Layer 5 of a small transformer language model trained on English Wikipedia (13 layers, counted from 0, width 128).
A neuron's activation on a vector x is GELU(weights . x + bias), where the dot is the dot product.

Input weights of the MLP neurons that the questions are about. A number n stands for (n - 500) times 0.0019.
n7 (bias -0.014): 570 629 395 547 506 451 635 304 424 490 493 612 534 390 339 544 391 567 452 664 500 322 483 553 510 593 459 583 205 509 472 198 417 592 391 544 450 457 320 485 396 470 460 391 569 396 433 509 400 613 524 613 490 510 471 410 517 322 446 467 384 699 895 363 378 588 379 415 698 520 629 434 494 697 590 560 407 552 542 510 606 284 481 487 637 346 493 764 603 431 530 536 718 431 401 510 460 414 539 493 407 494 611 510 411 410 579 749 415 605 546 625 560 481 409 517 494 693 575 514 477 487 507 724 601 442 414 346
n20 (bias 0.004): 600 511 589 285 389 461 567 610 524 511 572 386 526 515 487 594 533 427 524 402 543 511 535 438 435 350 394 329 545 435 650 459 494 462 618 481 494 482 595 365 554 491 495 607 573 439 662 554 489 434 381 593 433 239 578 487 581 550 408 671 424 486 433 450 585 307 338 509 397 625 567 546 412 610 435 378 439 573 467 587 462 627 457 486 411 465 497 582 541 439 654 472 462 565 494 587 713 514 547 489 437 552 397 719 470 605 579 199 341 495 492 570 553 616 602 616 525 475 450 328 353 506 491 515 554 642 582 519
n33 (bias -0.080): 342 555 507 512 490 425 528 588 512 448 647 476 404 443 491 605 541 590 531 320 500 299 429 747 598 470 476 483 503 661 568 357 418 460 491 432 528 588 314 655 536 470 500 396 429 373 428 562 482 630 506 661 481 563 529 637 460 695 494 677 524 583 573 273 572 351 521 603 526 473 376 457 707 468 486 356 537 603 386 574 480 543 438 611 449 614 494 396 338 399 507 542 580 493 707 550 713 562 712 626 591 422 657 584 637 329 419 398 185 357 303 542 512 525 457 530 427 420 439 611 542 586 398 476 503 648 191 364
n48 (bias -0.093): 536 525 425 372 410 493 613 676 618 448 572 332 507 478 491 476 589 461 425 650 431 434 569 509 462 547 422 532 590 459 475 590 512 518 525 448 495 467 416 615 510 476 500 589 441 463 388 576 491 481 613 480 547 470 579 465 454 493 539 290 450 439 515 661 482 519 538 415 495 488 604 502 449 669 652 583 580 350 576 507 502 382 396 526 509 546 561 489 411 502 414 652 366 477 502 429 376 552 737 509 489 543 435 407 464 498 568 498 461 509 425 418 531 527 433 644 479 514 544 485 420 342 540 542 545 654 397 539
n57 (bias -0.053): 644 479 510 452 348 523 422 466 400 417 616 436 575 605 583 551 479 357 515 646 629 411 480 563 605 503 628 384 325 465 698 633 566 543 371 542 545 576 553 600 494 567 423 475 481 391 788 547 688 556 506 575 537 238 447 366 552 461 414 404 412 434 539 434 264 549 619 448 571 419 464 382 408 442 480 401 440 500 494 424 480 468 464 615 566 314 390 478 315 476 362 422 751 673 536 546 404 548 630 547 376 706 541 400 622 385 693 570 584 399 579 547 602 327 401 520 512 535 694 500 376 435 437 698 527 534 254 528
n62 (bias -0.057): 375 388 411 565 420 405 586 606 576 475 648 337 500 415 628 602 521 369 484 579 484 625 472 458 536 486 490 760 434 553 471 483 586 497 529 563 509 447 492 424 569 674 441 587 584 403 506 620 541 382 462 435 551 412 564 163 534 508 518 486 406 303 492 422 542 534 441 567 494 528 500 495 521 604 449 393 469 608 404 462 531 416 354 484 573 328 514 540 534 613 525 470 469 410 525 593 517 692 575 519 541 511 516 503 508 401 560 517 589 546 642 505 554 510 461 356 566 370 651 517 161 492 423 640 430 635 412 593
n97 (bias -0.044): 597 494 446 342 292 587 241 461 621 577 595 271 602 652 550 631 420 607 510 692 362 192 531 465 567 469 459 524 530 506 456 589 385 538 561 456 529 637 342 464 480 463 450 500 487 464 433 503 578 523 466 373 588 613 533 303 493 522 554 500 475 638 691 572 417 490 447 571 577 401 491 519 463 597 535 607 528 380 568 368 572 442 333 604 359 664 464 432 327 641 493 510 964 507 449 377 477 317 836 319 599 529 673 586 510 500 444 500 378 544 533 358 503 535 572 524 548 559 536 476 573 523 299 476 544 500 218 523
n114 (bias -0.069): 561 366 503 552 521 418 640 377 327 433 438 621 638 472 435 506 517 461 416 344 466 395 469 637 470 572 424 440 527 547 554 593 705 425 407 638 585 507 301 392 543 430 497 538 417 574 415 432 508 618 417 506 544 456 491 781 309 732 326 706 578 485 401 556 503 497 556 361 494 488 417 411 494 406 603 633 477 486 415 530 469 555 494 397 423 667 470 596 519 735 524 357 497 530 466 432 497 431 471 530 475 410 408 598 595 761 548 598 377 548 596 617 489 440 491 324 354 497 541 376 683 547 641 378 325 634 537 468
n123 (bias -0.031): 574 654 330 497 285 450 473 414 537 529 418 500 607 619 393 487 414 485 433 570 374 433 622 560 420 546 554 686 481 477 404 500 533 482 365 551 417 493 333 540 268 494 669 528 333 509 458 670 614 488 450 536 703 525 606 514 607 611 540 532 556 403 493 262 500 581 279 285 539 630 306 591 521 497 634 586 422 400 254 513 622 448 436 500 377 602 346 454 599 326 445 638 487 680 572 467 650 484 389 535 521 482 694 576 625 578 547 537 484 557 411 323 626 360 666 500 438 579 500 592 563 294 643 533 406 555 441 556
n128 (bias -0.040): 392 342 279 582 738 546 630 400 564 483 470 468 493 714 466 241 384 427 596 542 383 477 400 595 450 278 616 451 590 284 541 694 448 576 333 395 558 507 263 482 530 608 677 738 385 480 547 434 459 624 506 486 399 477 660 591 442 566 510 487 602 490 633 562 532 483 494 306 389 483 573 636 628 464 617 554 466 444 516 441 297 391 633 490 461 647 503 416 666 347 604 592 664 612 319 335 534 533 561 437 550 609 500 481 263 367 490 528 541 494 523 626 560 551 405 418 500 395 598 596 713 536 372 386 304 436 641 471
n154 (bias -0.048): 406 668 500 448 289 723 503 545 663 419 506 554 415 660 560 322 568 414 565 589 342 401 627 570 490 413 597 473 343 506 442 457 440 469 590 457 664 538 532 274 510 435 560 547 490 588 477 392 452 356 285 626 465 350 579 511 575 237 553 571 417 313 586 642 484 474 368 444 324 493 473 369 419 563 435 445 488 572 657 484 570 415 491 500 364 566 522 416 323 566 481 538 401 573 457 497 665 587 509 449 563 671 541 469 478 434 455 648 467 587 289 484 719 531 646 596 575 700 560 632 731 327 359 406 445 643 566 544
n274 (bias -0.070): 463 506 309 544 497 571 506 301 615 655 585 484 585 270 457 640 524 489 627 649 477 555 484 567 441 368 402 619 423 413 666 550 384 479 515 655 570 273 637 636 394 578 471 518 445 584 683 452 595 461 452 440 379 542 627 500 336 532 518 618 440 570 449 648 354 522 416 342 488 636 649 359 549 583 411 615 465 594 584 497 430 412 427 394 473 383 515 605 599 471 475 637 712 591 535 478 643 522 530 518 466 307 500 677 680 392 604 481 252 405 653 371 640 368 471 396 500 482 452 513 414 334 449 506 365 402 487 449
n279 (bias -0.045): 563 518 343 476 509 612 524 476 512 367 617 497 615 383 623 421 603 480 361 616 458 381 761 432 462 595 403 595 782 764 334 465 507 413 636 378 548 605 466 503 513 490 480 639 565 718 282 514 488 497 448 607 494 396 601 471 366 635 428 648 526 435 732 500 591 638 356 461 433 522 530 345 512 456 550 358 476 401 616 376 461 324 613 478 345 571 469 670 611 621 392 410 500 585 584 435 399 481 503 503 491 452 370 611 548 417 463 543 510 497 350 562 580 485 527 709 482 627 324 494 384 475 425 347 333 379 549 491
n351 (bias -0.070): 637 410 570 329 268 760 465 518 506 643 593 547 590 465 591 493 396 587 520 601 602 483 451 564 595 377 535 465 805 488 125 424 433 464 520 426 599 482 346 457 346 435 503 569 326 477 541 748 363 487 509 584 427 480 646 415 320 627 634 381 478 350 608 310 363 638 687 445 483 451 329 635 640 636 449 599 583 496 533 349 507 462 529 537 467 521 440 677 317 583 479 430 590 316 250 605 527 524 642 477 667 516 407 422 451 474 412 557 600 567 450 473 398 455 494 584 421 483 350 451 375 566 412 620 629 526 602 622
n356 (bias -0.018): 556 723 743 465 503 574 480 629 646 657 494 536 425 354 486 580 521 520 529 200 587 494 522 506 577 449 448 618 418 461 381 525 487 526 491 579 437 324 488 412 494 559 432 450 464 575 411 540 477 449 514 566 410 530 461 663 722 466 488 629 463 524 494 227 530 463 506 538 540 619 305 590 643 606 465 445 388 572 476 585 304 354 488 413 446 352 582 441 440 572 219 391 695 547 481 642 469 335 622 418 503 597 404 632 506 265 564 308 519 643 460 464 538 538 431 305 464 533 434 528 546 584 666 503 424 373 607 610
n418 (bias -0.038): 407 572 448 500 624 490 665 401 639 207 587 644 429 392 571 548 558 605 406 332 353 544 388 542 437 530 503 457 535 543 692 442 672 500 491 551 335 630 581 523 631 481 524 518 522 364 522 339 429 525 590 653 497 506 320 421 429 705 424 465 690 266 464 469 424 416 518 403 606 477 380 488 378 541 517 516 449 389 509 506 634 445 539 481 603 337 359 543 365 482 561 566 471 493 594 471 522 544 399 111 600 417 488 515 546 583 506 583 539 607 579 456 500 476 422 682 561 597 469 758 509 677 556 470 214 506 578 521
n426 (bias -0.026): 446 589 526 472 553 779 482 367 510 495 458 509 637 469 450 476 497 389 583 549 424 599 525 505 543 642 475 324 280 517 462 412 435 567 471 217 386 654 489 452 557 603 485 611 495 584 424 410 417 537 473 483 626 362 566 515 415 487 448 503 364 463 525 526 676 467 452 607 473 618 676 523 563 465 500 384 664 461 497 548 508 464 449 663 346 539 516 458 374 492 446 495 503 558 439 627 411 610 435 439 465 619 468 613 521 552 567 483 289 450 423 604 619 416 510 674 417 540 447 434 374 508 480 483 594 539 456 536
n454 (bias -0.039): 584 714 489 469 393 463 576 351 691 529 490 592 428 603 509 575 550 680 373 367 460 362 520 705 632 443 521 426 484 462 497 332 389 365 460 592 608 472 497 671 276 636 485 522 586 412 383 417 328 465 633 387 459 553 519 650 470 557 522 503 601 446 447 582 394 612 361 401 520 516 445 534 524 458 322 471 430 699 638 481 510 497 274 355 389 570 564 653 456 452 513 233 606 546 583 689 338 558 403 385 647 348 465 611 485 365 407 507 457 617 602 442 567 534 317 434 488 729 440 444 619 588 624 416 436 687 596 463
n497 (bias -0.057): 654 678 566 702 424 545 500 293 663 600 399 338 594 441 728 439 497 536 418 381 513 797 356 712 521 596 460 433 457 481 618 624 500 809 600 551 581 431 339 519 676 464 490 483 500 476 561 521 503 334 409 632 378 441 538 746 427 583 439 457 323 433 489 556 603 583 533 475 568 635 456 723 607 465 450 529 330 584 337 458 441 601 503 528 567 606 177 596 374 493 410 409 511 535 577 559 482 319 462 416 603 370 514 554 623 486 578 608 283 267 345 525 698 388 345 493 476 528 339 302 348 413 478 474 308 703 478 593
n498 (bias -0.026): 589 378 343 512 605 635 527 700 470 386 194 610 545 588 591 754 536 347 431 352 435 394 415 595 513 690 411 484 400 411 556 381 296 497 579 473 524 483 460 217 605 636 494 409 661 396 440 332 438 457 465 419 491 473 595 543 622 618 575 494 587 550 619 620 303 401 571 336 468 490 548 604 618 598 453 579 488 143 491 559 442 478 578 438 484 506 550 482 650 518 471 466 355 678 506 484 525 403 582 447 503 403 528 554 422 546 359 487 516 644 494 525 536 563 625 503 570 528 491 500 296 614 451 693 557 436 562 363

Each question shows a token from some text and the vector x that enters the MLP there. A number n stands for (n - 500) times 0.0087.

"201": 411 442 251 499 581 426 522 581 152 291 545 284 508 347 477 491 399 510 340 774 424 539 541 294 633 273 680 340 530 620 244 473 580 649 801 578 168 417 449 548 358 464 541 571 453 390 514 601 577 607 517 585 596 755 537 816 681 443 432 714 480 600 334 580 367 387 597 589 737 590 670 459 591 652 529 382 466 301 428 573 396 738 449 420 277 625 529 521 367 401 366 500 568 431 586 796 480 481 217 481 524 484 684 410 448 537 452 223 631 548 525 506 430 707 689 429 787 636 388 492 430 378 501 604 549 385 380 581
Which two neurons fire most, strongest first? n123, n20

"3": 359 451 245 517 595 364 623 534 201 356 482 213 505 416 450 558 344 544 411 818 498 572 607 462 639 265 625 341 429 617 296 436 639 723 767 642 239 407 561 521 357 418 644 523 389 307 561 534 572 560 546 733 392 674 485 843 554 400 378 763 377 508 338 672 425 452 655 595 749 578 718 389 599 650 523 384 456 274 533 530 359 677 557 366 196 576 502 521 369 432 386 428 602 406 489 690 594 680 281 362 532 481 694 280 444 466 557 279 594 493 510 475 379 697 688 439 642 672 503 543 554 465 470 518 488 489 371 518
The most active neuron and its activation: n33, at about 1

"ney": 307 329 219 392 637 432 540 573 238 395 428 373 486 467 460 453 255 598 430 844 598 607 657 414 574 240 813 386 468 654 331 570 660 680 680 690 244 322 497 511 441 325 503 518 336 451 577 644 364 571 482 552 430 538 584 881 617 403 442 724 427 592 323 706 317 586 696 537 734 446 559 398 643 681 514 321 507 274 591 520 435 648 420 468 407 677 556 497 341 470 376 380 602 456 487 725 445 705 297 395 515 537 454 395 481 600 369 380 684 555 492 478 427 687 628 493 673 553 372 462 506 434 502 404 457 362 396 609
Which neuron lights up most? n351

"\n": 409 483 377 526 629 434 593 673 234 346 476 228 548 400 441 433 332 463 428 832 472 654 608 403 644 280 721 366 364 436 244 377 648 786 765 608 138 336 467 613 429 386 477 511 349 515 606 582 538 702 558 580 370 730 562 875 566 370 352 572 553 470 428 578 290 502 671 673 683 568 642 328 607 679 486 308 553 383 615 589 479 531 476 375 437 571 540 496 437 544 384 483 532 450 518 608 579 572 320 545 635 482 610 469 458 413 440 288 752 384 562 416 349 561 658 472 539 657 392 545 474 525 429 419 436 423 354 511
Which neuron lights up most? n356

" wh": 301 579 286 469 682 385 608 618 323 336 331 284 612 562 378 573 338 444 461 724 550 576 492 467 600 251 780 385 311 558 318 408 734 765 825 714 247 454 561 468 402 485 372 462 452 591 560 391 497 476 577 506 404 649 399 821 708 447 415 590 535 604 365 768 413 552 565 777 702 546 698 532 672 732 343 284 572 414 589 589 509 682 511 415 303 572 459 714 390 503 312 344 519 382 623 634 434 696 386 377 374 437 566 515 469 412 515 390 594 450 472 423 249 680 535 494 569 548 367 419 388 397 428 367 392 538 379 620
Which three neurons fire most, strongest first? n454, n426, n497

" un": 244 523 225 402 582 367 595 596 124 335 523 226 534 443 448 484 357 663 407 881 498 658 589 376 611 341 761 388 449 653 325 233 679 648 808 618 312 413 421 556 419 509 572 531 478 544 604 367 425 648 598 505 284 585 487 799 704 491 426 603 570 499 401 583 289 555 758 733 717 582 738 472 595 711 499 289 495 371 506 500 383 640 315 361 314 583 565 559 479 488 521 369 513 493 500 650 466 641 468 402 415 492 543 463 431 531 391 311 529 536 460 449 570 589 713 514 510 506 403 688 372 412 413 367 524 359 378 693
The most active neuron and its activation: n279, at about 1.1

"se": 361 466 177 534 567 397 490 574 158 348 504 208 533 534 457 517 439 551 363 869 469 666 655 336 658 293 754 354 460 673 168 403 730 591 835 700 204 285 436 565 506 558 344 491 346 431 545 583 503 430 536 640 520 556 579 685 724 477 327 702 401 498 384 697 301 567 670 625 769 543 631 471 600 624 490 325 451 329 591 559 339 663 443 453 397 702 416 659 427 464 401 446 561 383 528 606 353 614 302 406 494 482 529 509 409 473 569 340 693 522 430 599 384 641 523 533 616 648 400 565 370 605 384 430 465 493 486 597
The most active neuron and its activation: n279, at about 3.1

"other": 373 391 135 558 587 406 487 658 221 334 518 200 519 481 359 473 386 578 435 778 600 661 648 576 503 294 838 316 436 600 350 370 745 653 896 672 204 455 513 590 410 391 571 468 403 541 563 550 406 514 634 502 439 543 552 798 595 472 482 654 531 540 363 705 307 576 681 631 770 527 614 463 603 697 425 325 556 330 475 462 408 705 500 438 369 710 495 711 425 459 476 295 506 424 500 646 298 553 343 389 572 381 545 539 415 462 413 403 643 434 409 524 399 597 564 555 518 482 390 537 342 371 450 490 594 384 447 680
The most active neuron and its activation: n351, at about 1.9

")": 424 503 224 462 627 402 430 586 194 269 293 128 559 517 390 563 455 655 286 759 474 722 549 421 557 318 804 409 457 523 278 420 623 687 759 488 229 302 407 574 410 513 609 510 442 510 535 464 648 557 499 549 519 737 489 793 561 366 349 567 448 620 413 584 361 537 563 697 709 506 646 374 662 569 482 240 400 340 552 521 355 667 475 262 294 598 505 601 395 586 406 514 648 416 471 719 505 704 374 319 551 522 669 486 488 591 345 319 655 494 491 435 412 533 691 548 638 651 496 589 475 507 484 444 625 523 422 460
The most active neuron and its activation: n97, at about 1.7

" name": 299 413 207 546 649 396 342 624 389 307 437 200 539 501 482 535 271 519 371 715 442 714 589 534 644 399 781 360 400 598 312 495 616 627 737 697 225 400 621 505 439 431 406 481 313 589 561 578 543 431 603 532 477 740 487 809 635 260 341 672 616 532 399 782 267 545 722 482 748 535 575 476 508 616 472 251 497 281 613 578 454 616 447 429 320 659 563 559 455 470 486 361 403 368 603 721 400 589 278 366 507 398 675 590 333 494 379 368 652 568 553 522 343 610 634 658 573 618 443 471 388 386 393 525 587 524 475 552
The most active neuron and its activation: n498, at about 1.5

" to": 286 506 354 533 577 321 494 620 280 336 457 271 504 542 533 546 353 631 401 857 442 731 599 419 579 228 702 393 370 649 317 443 674 740 675 615 224 343 341 598 472 431 428 422 442 560 541 495 564 538 468 525 322 586 487 824 744 515 421 544 675 480 299 742 403 686 789 701 804 454 550 465 666 664 406 371 510 324 637 547 408 718 469 374 317 668 538 648 408 387 388 435 559 333 536 770 548 633 350 327 456 413 596 428 430 489 451 357 565 386 504 317 394 568 547 569 531 519 438 531 595 420 490 496 467 469 427 432
Which three neurons fire most, strongest first? n497, n454, n33

" h": 301 502 241 338 622 383 566 588 191 338 397 245 510 560 556 540 442 556 408 733 563 698 496 341 647 199 812 419 375 514 325 344 682 745 721 659 184 459 466 647 317 508 459 540 483 583 462 434 439 488 538 545 425 577 585 884 690 429 466 699 606 529 476 656 302 518 651 726 766 651 750 498 575 608 546 323 504 373 555 508 444 626 417 310 353 590 480 576 451 473 388 328 494 438 593 588 457 709 470 350 509 479 544 446 567 397 589 247 570 423 449 413 261 695 575 404 588 623 380 534 351 444 422 516 568 586 401 603
The most active neuron and its activation: n454, at about 1.2

" |": 418 426 292 538 605 368 461 580 215 336 425 228 545 465 378 520 319 596 381 848 500 625 604 405 511 323 786 398 467 513 325 416 689 774 751 656 251 342 529 639 358 385 604 495 381 347 601 462 523 636 502 620 397 711 464 816 559 357 324 583 574 477 286 702 285 443 711 703 705 596 760 443 641 655 517 336 523 273 652 485 441 604 542 304 326 638 485 472 373 544 349 432 484 447 521 630 692 578 393 474 525 398 523 462 539 442 393 330 650 500 510 505 356 709 700 477 561 714 446 498 510 452 428 524 449 456 365 496
Which two neurons fire most, strongest first? n274, n48

"m": 299 271 175 493 605 435 577 540 264 320 372 315 460 609 468 502 324 561 364 817 534 637 575 461 671 250 655 349 392 537 284 530 700 611 798 647 211 169 516 554 393 369 499 432 526 446 600 334 419 532 366 777 443 605 387 845 628 399 415 653 522 531 361 628 477 554 792 591 781 604 596 515 695 642 519 428 513 287 524 469 401 530 532 429 389 634 628 499 362 431 460 474 529 483 521 598 387 612 277 347 495 546 552 542 295 706 504 271 612 625 603 458 332 645 711 452 600 677 465 519 584 424 518 366 558 493 413 591
Which three neurons fire most, strongest first? n128, n114, n498

"S": 423 518 165 529 647 435 576 540 168 281 310 326 594 626 521 502 331 538 356 782 626 639 518 436 567 332 626 418 284 635 271 429 523 757 882 652 245 341 468 510 377 408 499 407 402 494 543 456 590 549 496 697 520 693 478 848 693 393 368 672 418 566 319 594 358 463 829 617 691 463 776 402 528 634 572 458 497 258 579 495 364 574 536 404 451 608 558 563 388 548 392 499 529 495 557 588 473 494 217 331 547 514 539 418 412 537 496 263 679 570 538 500 449 523 805 441 605 665 427 439 440 395 484 482 648 243 375 564
Which neuron lights up most? n498

"le": 292 383 288 602 620 438 549 562 270 365 478 293 449 496 483 499 321 429 361 911 531 664 535 382 704 370 688 341 466 621 257 379 643 628 846 677 217 374 468 490 474 530 511 524 403 462 628 504 475 529 502 616 366 529 476 797 748 555 319 579 493 386 325 672 502 638 754 676 751 454 468 434 655 688 569 321 414 255 652 479 363 575 508 341 374 768 418 532 430 573 408 392 554 379 495 704 370 706 196 482 533 470 510 278 445 581 524 298 604 447 474 506 434 626 667 590 679 584 384 524 459 516 497 404 334 570 425 503
Which neuron lights up most? n279

"o": 371 228 260 629 654 367 663 527 327 297 436 231 576 594 521 537 345 503 451 767 506 617 671 416 699 351 754 306 383 612 293 352 624 644 840 592 235 399 499 528 478 555 388 426 395 379 636 451 585 587 450 656 465 577 459 779 629 478 403 561 401 545 340 749 383 565 785 563 754 542 582 423 579 635 664 375 413 327 614 588 366 627 476 440 338 690 517 548 343 445 328 276 607 442 538 761 368 695 443 468 552 446 503 425 491 556 392 314 637 467 438 397 281 674 672 489 665 666 443 487 587 447 392 321 403 445 416 533
The most active neuron and its activation: n57, at about 0.48

" a": 375 487 296 528 666 399 561 574 290 324 437 250 518 365 471 522 280 578 287 777 462 655 510 458 622 298 753 353 420 452 419 320 768 673 730 651 239 335 537 636 420 493 503 578 410 568 576 511 655 644 485 543 387 593 532 837 611 426 331 703 476 491 455 707 371 592 748 646 685 578 701 431 602 710 461 335 645 233 658 493 491 555 489 273 499 637 587 536 316 394 419 267 490 356 560 734 546 649 204 457 555 460 596 370 382 462 449 280 490 450 415 515 363 622 746 510 460 386 409 509 486 612 365 499 479 558 420 582
Which neuron lights up most? n426

"n": 314 242 206 510 595 421 607 567 193 341 322 290 532 512 452 550 270 561 445 818 555 660 670 494 484 269 611 375 416 660 327 473 723 685 726 765 220 279 408 666 370 398 503 468 447 482 583 369 423 566 462 778 479 539 494 818 571 433 453 817 469 533 374 680 481 468 749 652 721 535 668 474 669 603 526 413 529 263 612 463 407 586 485 432 410 747 530 629 347 413 396 398 605 437 601 564 354 539 243 356 528 505 447 512 396 526 394 314 736 628 487 397 391 564 592 433 634 688 478 503 428 478 465 338 543 422 509 573
Which neuron lights up most? n114

"in": 448 288 213 570 524 300 521 547 270 346 277 233 449 536 443 568 273 455 419 819 537 689 670 441 587 307 681 302 437 477 402 485 654 602 786 653 257 268 514 458 347 411 449 449 414 537 584 394 559 555 363 678 396 604 544 832 548 374 411 669 526 532 391 735 474 528 826 657 691 488 553 452 712 685 562 304 486 262 597 523 420 644 517 368 400 626 500 584 503 515 450 328 546 389 534 580 401 590 300 395 549 575 601 407 539 481 365 346 686 677 534 352 453 649 706 479 664 733 577 518 437 486 467 297 488 490 390 602
Which neuron lights up most? n498

" 50": 296 509 230 474 537 408 494 508 186 397 500 240 573 532 320 652 305 616 290 800 497 618 567 424 623 327 567 341 446 577 341 337 624 628 649 661 209 315 726 487 339 396 681 442 410 500 567 463 584 607 410 616 346 637 454 905 629 385 428 739 474 534 296 577 478 612 632 578 658 535 728 464 579 668 649 322 468 347 566 547 450 597 450 400 206 637 405 546 499 458 413 351 600 444 519 720 653 567 215 357 489 552 573 435 432 592 484 304 645 460 409 459 396 709 677 474 661 580 395 546 565 522 463 456 604 473 460 649
Which neuron lights up most? n20

"ver": 349 418 203 635 585 382 483 623 260 349 473 273 543 584 492 338 288 392 434 830 381 557 535 515 711 324 638 348 439 559 275 432 669 697 796 640 237 385 414 576 281 530 569 449 455 554 596 583 584 465 599 615 374 586 624 778 638 500 343 565 464 580 256 688 282 522 714 768 645 467 479 607 612 805 427 357 409 414 537 567 342 693 506 494 426 677 545 580 392 505 383 291 608 338 488 801 352 730 394 417 443 408 547 297 316 565 493 321 581 373 529 401 323 591 568 532 525 529 497 624 526 429 528 503 507 524 549 552
The most active neuron and its activation: n351, at about 2.1

" City": 408 356 263 579 683 326 626 566 309 308 524 226 498 449 454 546 380 473 446 776 561 520 627 486 643 327 787 336 449 561 252 426 673 576 640 703 283 369 485 577 392 402 633 462 445 462 587 496 508 576 477 453 511 602 524 944 606 472 394 598 386 599 245 689 251 602 627 518 698 513 706 495 565 638 576 368 586 309 536 507 518 594 409 405 381 812 493 470 442 361 379 336 541 406 503 622 419 590 226 415 471 460 490 540 437 661 390 340 744 496 551 460 371 666 688 446 739 602 298 626 589 425 442 413 461 430 486 493
Which neuron lights up most? n114

"s": 350 311 237 442 658 403 517 597 105 235 456 188 540 598 454 483 319 386 358 760 507 630 570 503 497 340 664 370 374 603 312 420 709 698 852 654 238 385 420 525 386 523 394 486 445 431 557 565 455 417 531 625 453 586 586 763 742 357 319 617 574 468 329 662 355 549 784 609 793 517 525 436 621 650 580 461 438 268 634 575 407 617 525 313 428 650 581 657 460 513 423 399 578 409 556 639 502 731 232 409 519 442 523 553 358 487 512 367 684 579 558 562 256 574 726 466 605 578 505 564 441 664 371 458 509 416 418 458
Which two neurons fire most, strongest first? n498, n62

" (1": 373 530 281 507 657 467 548 601 87 306 541 202 535 393 304 580 386 515 470 802 483 574 639 553 636 328 710 343 461 496 306 489 761 716 650 796 175 333 492 593 350 355 516 463 407 530 603 315 659 567 498 537 309 681 463 789 501 374 404 665 436 440 356 686 388 491 658 653 648 530 626 512 587 602 476 395 484 304 581 525 383 607 580 459 305 623 590 588 387 471 420 409 528 478 566 794 532 709 351 426 358 450 737 400 458 552 486 290 624 507 550 486 293 651 737 408 565 622 425 531 601 429 427 434 425 382 469 443
Which two neurons fire most, strongest first? n274, n114

"ed": 283 430 186 529 645 319 408 636 134 217 454 123 539 535 519 501 333 663 534 800 430 781 508 459 600 294 635 307 404 534 433 409 723 764 773 636 239 359 417 582 437 463 465 452 418 328 533 580 442 520 380 560 416 602 556 757 732 542 326 592 482 478 373 619 366 561 699 683 699 613 484 427 606 665 513 355 494 349 531 647 416 623 344 395 393 742 453 637 445 538 449 375 549 312 521 693 532 702 300 542 609 544 637 410 383 562 587 334 599 497 480 452 425 724 593 526 610 576 579 515 540 469 486 416 468 473 414 437
Which three neurons fire most, strongest first? n62, n33, n20

" has": 438 509 330 463 708 453 535 572 227 419 416 233 504 425 459 557 229 649 318 790 487 586 452 468 631 313 787 310 319 548 315 418 666 639 896 681 221 425 470 654 356 523 460 559 336 508 463 487 512 511 482 465 264 702 598 786 580 487 395 538 613 511 364 699 353 514 758 700 743 487 530 408 648 786 551 401 402 319 679 529 528 629 400 524 408 612 537 492 427 463 403 366 530 356 537 725 392 633 284 514 476 417 452 487 334 469 335 376 636 527 531 394 337 641 626 548 621 494 451 529 545 492 474 438 536 525 370 602
Which three neurons fire most, strongest first? n454, n351, n48

"et": 369 382 214 651 547 334 481 549 167 250 409 289 492 545 484 511 434 532 413 852 456 634 527 476 604 274 693 296 390 595 442 367 660 620 688 673 157 454 475 565 324 421 587 380 455 562 616 595 457 637 401 642 473 546 584 791 654 455 393 671 455 462 375 700 336 406 689 774 711 477 654 398 694 644 501 474 503 278 578 601 339 543 483 426 447 784 487 647 418 493 352 562 532 367 462 627 363 550 234 494 492 497 650 359 403 637 443 373 672 651 479 394 370 670 708 481 618 702 422 538 438 507 441 386 477 311 419 561
The most active neuron and its activation: n498, at about 0.37

"b": 262 474 271 481 582 454 498 582 226 354 570 188 470 537 450 547 490 420 414 924 416 746 518 448 774 198 741 451 491 504 300 500 604 730 712 672 212 280 452 622 328 588 552 461 404 394 515 456 418 469 460 605 499 667 487 795 549 448 270 718 411 406 413 632 432 523 792 720 799 582 702 539 578 715 383 382 560 332 581 424 386 585 442 424 465 599 566 622 380 500 364 359 539 362 566 649 330 727 315 510 489 533 553 269 345 487 460 389 602 528 599 447 439 634 642 358 548 492 516 568 391 495 528 529 492 437 387 529
The most active neuron and its activation: n62, at about 3.7

"1)": 429 478 248 489 669 451 426 587 224 300 391 164 498 491 410 482 360 636 296 784 524 687 561 405 637 263 802 393 447 523 336 429 659 635 743 628 219 444 542 509 529 473 587 517 451 459 583 449 619 606 570 601 525 772 530 752 578 451 361 539 419 552 343 655 374 511 558 691 711 471 712 362 627 608 491 250 419 253 573 523 350 687 432 386 179 611 562 578 368 524 406 366 664 413 445 696 454 697 285 384 562 480 597 451 603 590 367 290 640 513 583 486 375 574 693 530 559 677 479 545 471 558 476 436 471 355 354 435
Which neuron lights up most? n97

" prom": 259 553 407 368 635 341 511 683 270 429 662 326 590 552 546 534 295 622 381 741 429 788 516 546 695 371 670 327 351 650 298 289 737 731 763 649 193 297 621 662 479 457 504 547 466 401 498 482 481 595 544 536 449 575 463 845 586 379 527 531 700 330 284 582 509 566 766 608 674 620 594 467 592 628 485 417 518 178 516 626 468 586 471 341 435 700 646 484 511 539 372 295 512 451 617 681 422 531 258 466 505 509 515 282 353 300 303 415 645 418 556 359 423 499 717 470 659 568 357 552 612 404 390 397 518 517 335 457
Which neuron lights up most? n454

"ock": 388 454 270 633 612 409 567 575 257 452 636 244 385 609 338 493 414 467 372 760 648 707 628 586 642 284 680 396 340 551 311 428 652 674 830 606 211 354 518 566 371 318 570 386 274 449 577 570 476 629 511 583 472 567 485 937 580 461 366 677 348 473 333 702 302 515 775 660 615 415 606 505 550 727 444 414 535 308 565 468 430 476 390 334 379 625 349 534 431 479 379 382 516 521 553 619 403 630 328 386 564 566 353 292 432 549 415 373 732 477 570 465 381 625 727 427 686 630 531 642 552 471 475 463 492 436 447 557
Which neuron lights up most? n57

":": 286 539 217 459 587 458 405 566 220 254 459 239 544 559 356 545 286 639 450 757 537 641 614 396 632 227 748 330 517 497 269 402 607 694 731 585 233 369 565 739 364 474 518 531 372 291 624 392 466 509 535 477 469 698 557 835 602 474 360 664 522 438 395 602 419 531 683 690 735 598 790 400 767 707 508 330 450 229 599 486 456 606 544 286 299 548 478 524 436 443 366 584 583 490 540 646 579 589 357 522 555 484 622 526 550 454 400 318 657 515 484 530 382 672 665 515 421 632 354 490 411 375 451 547 480 429 495 438
Which neuron lights up most? n274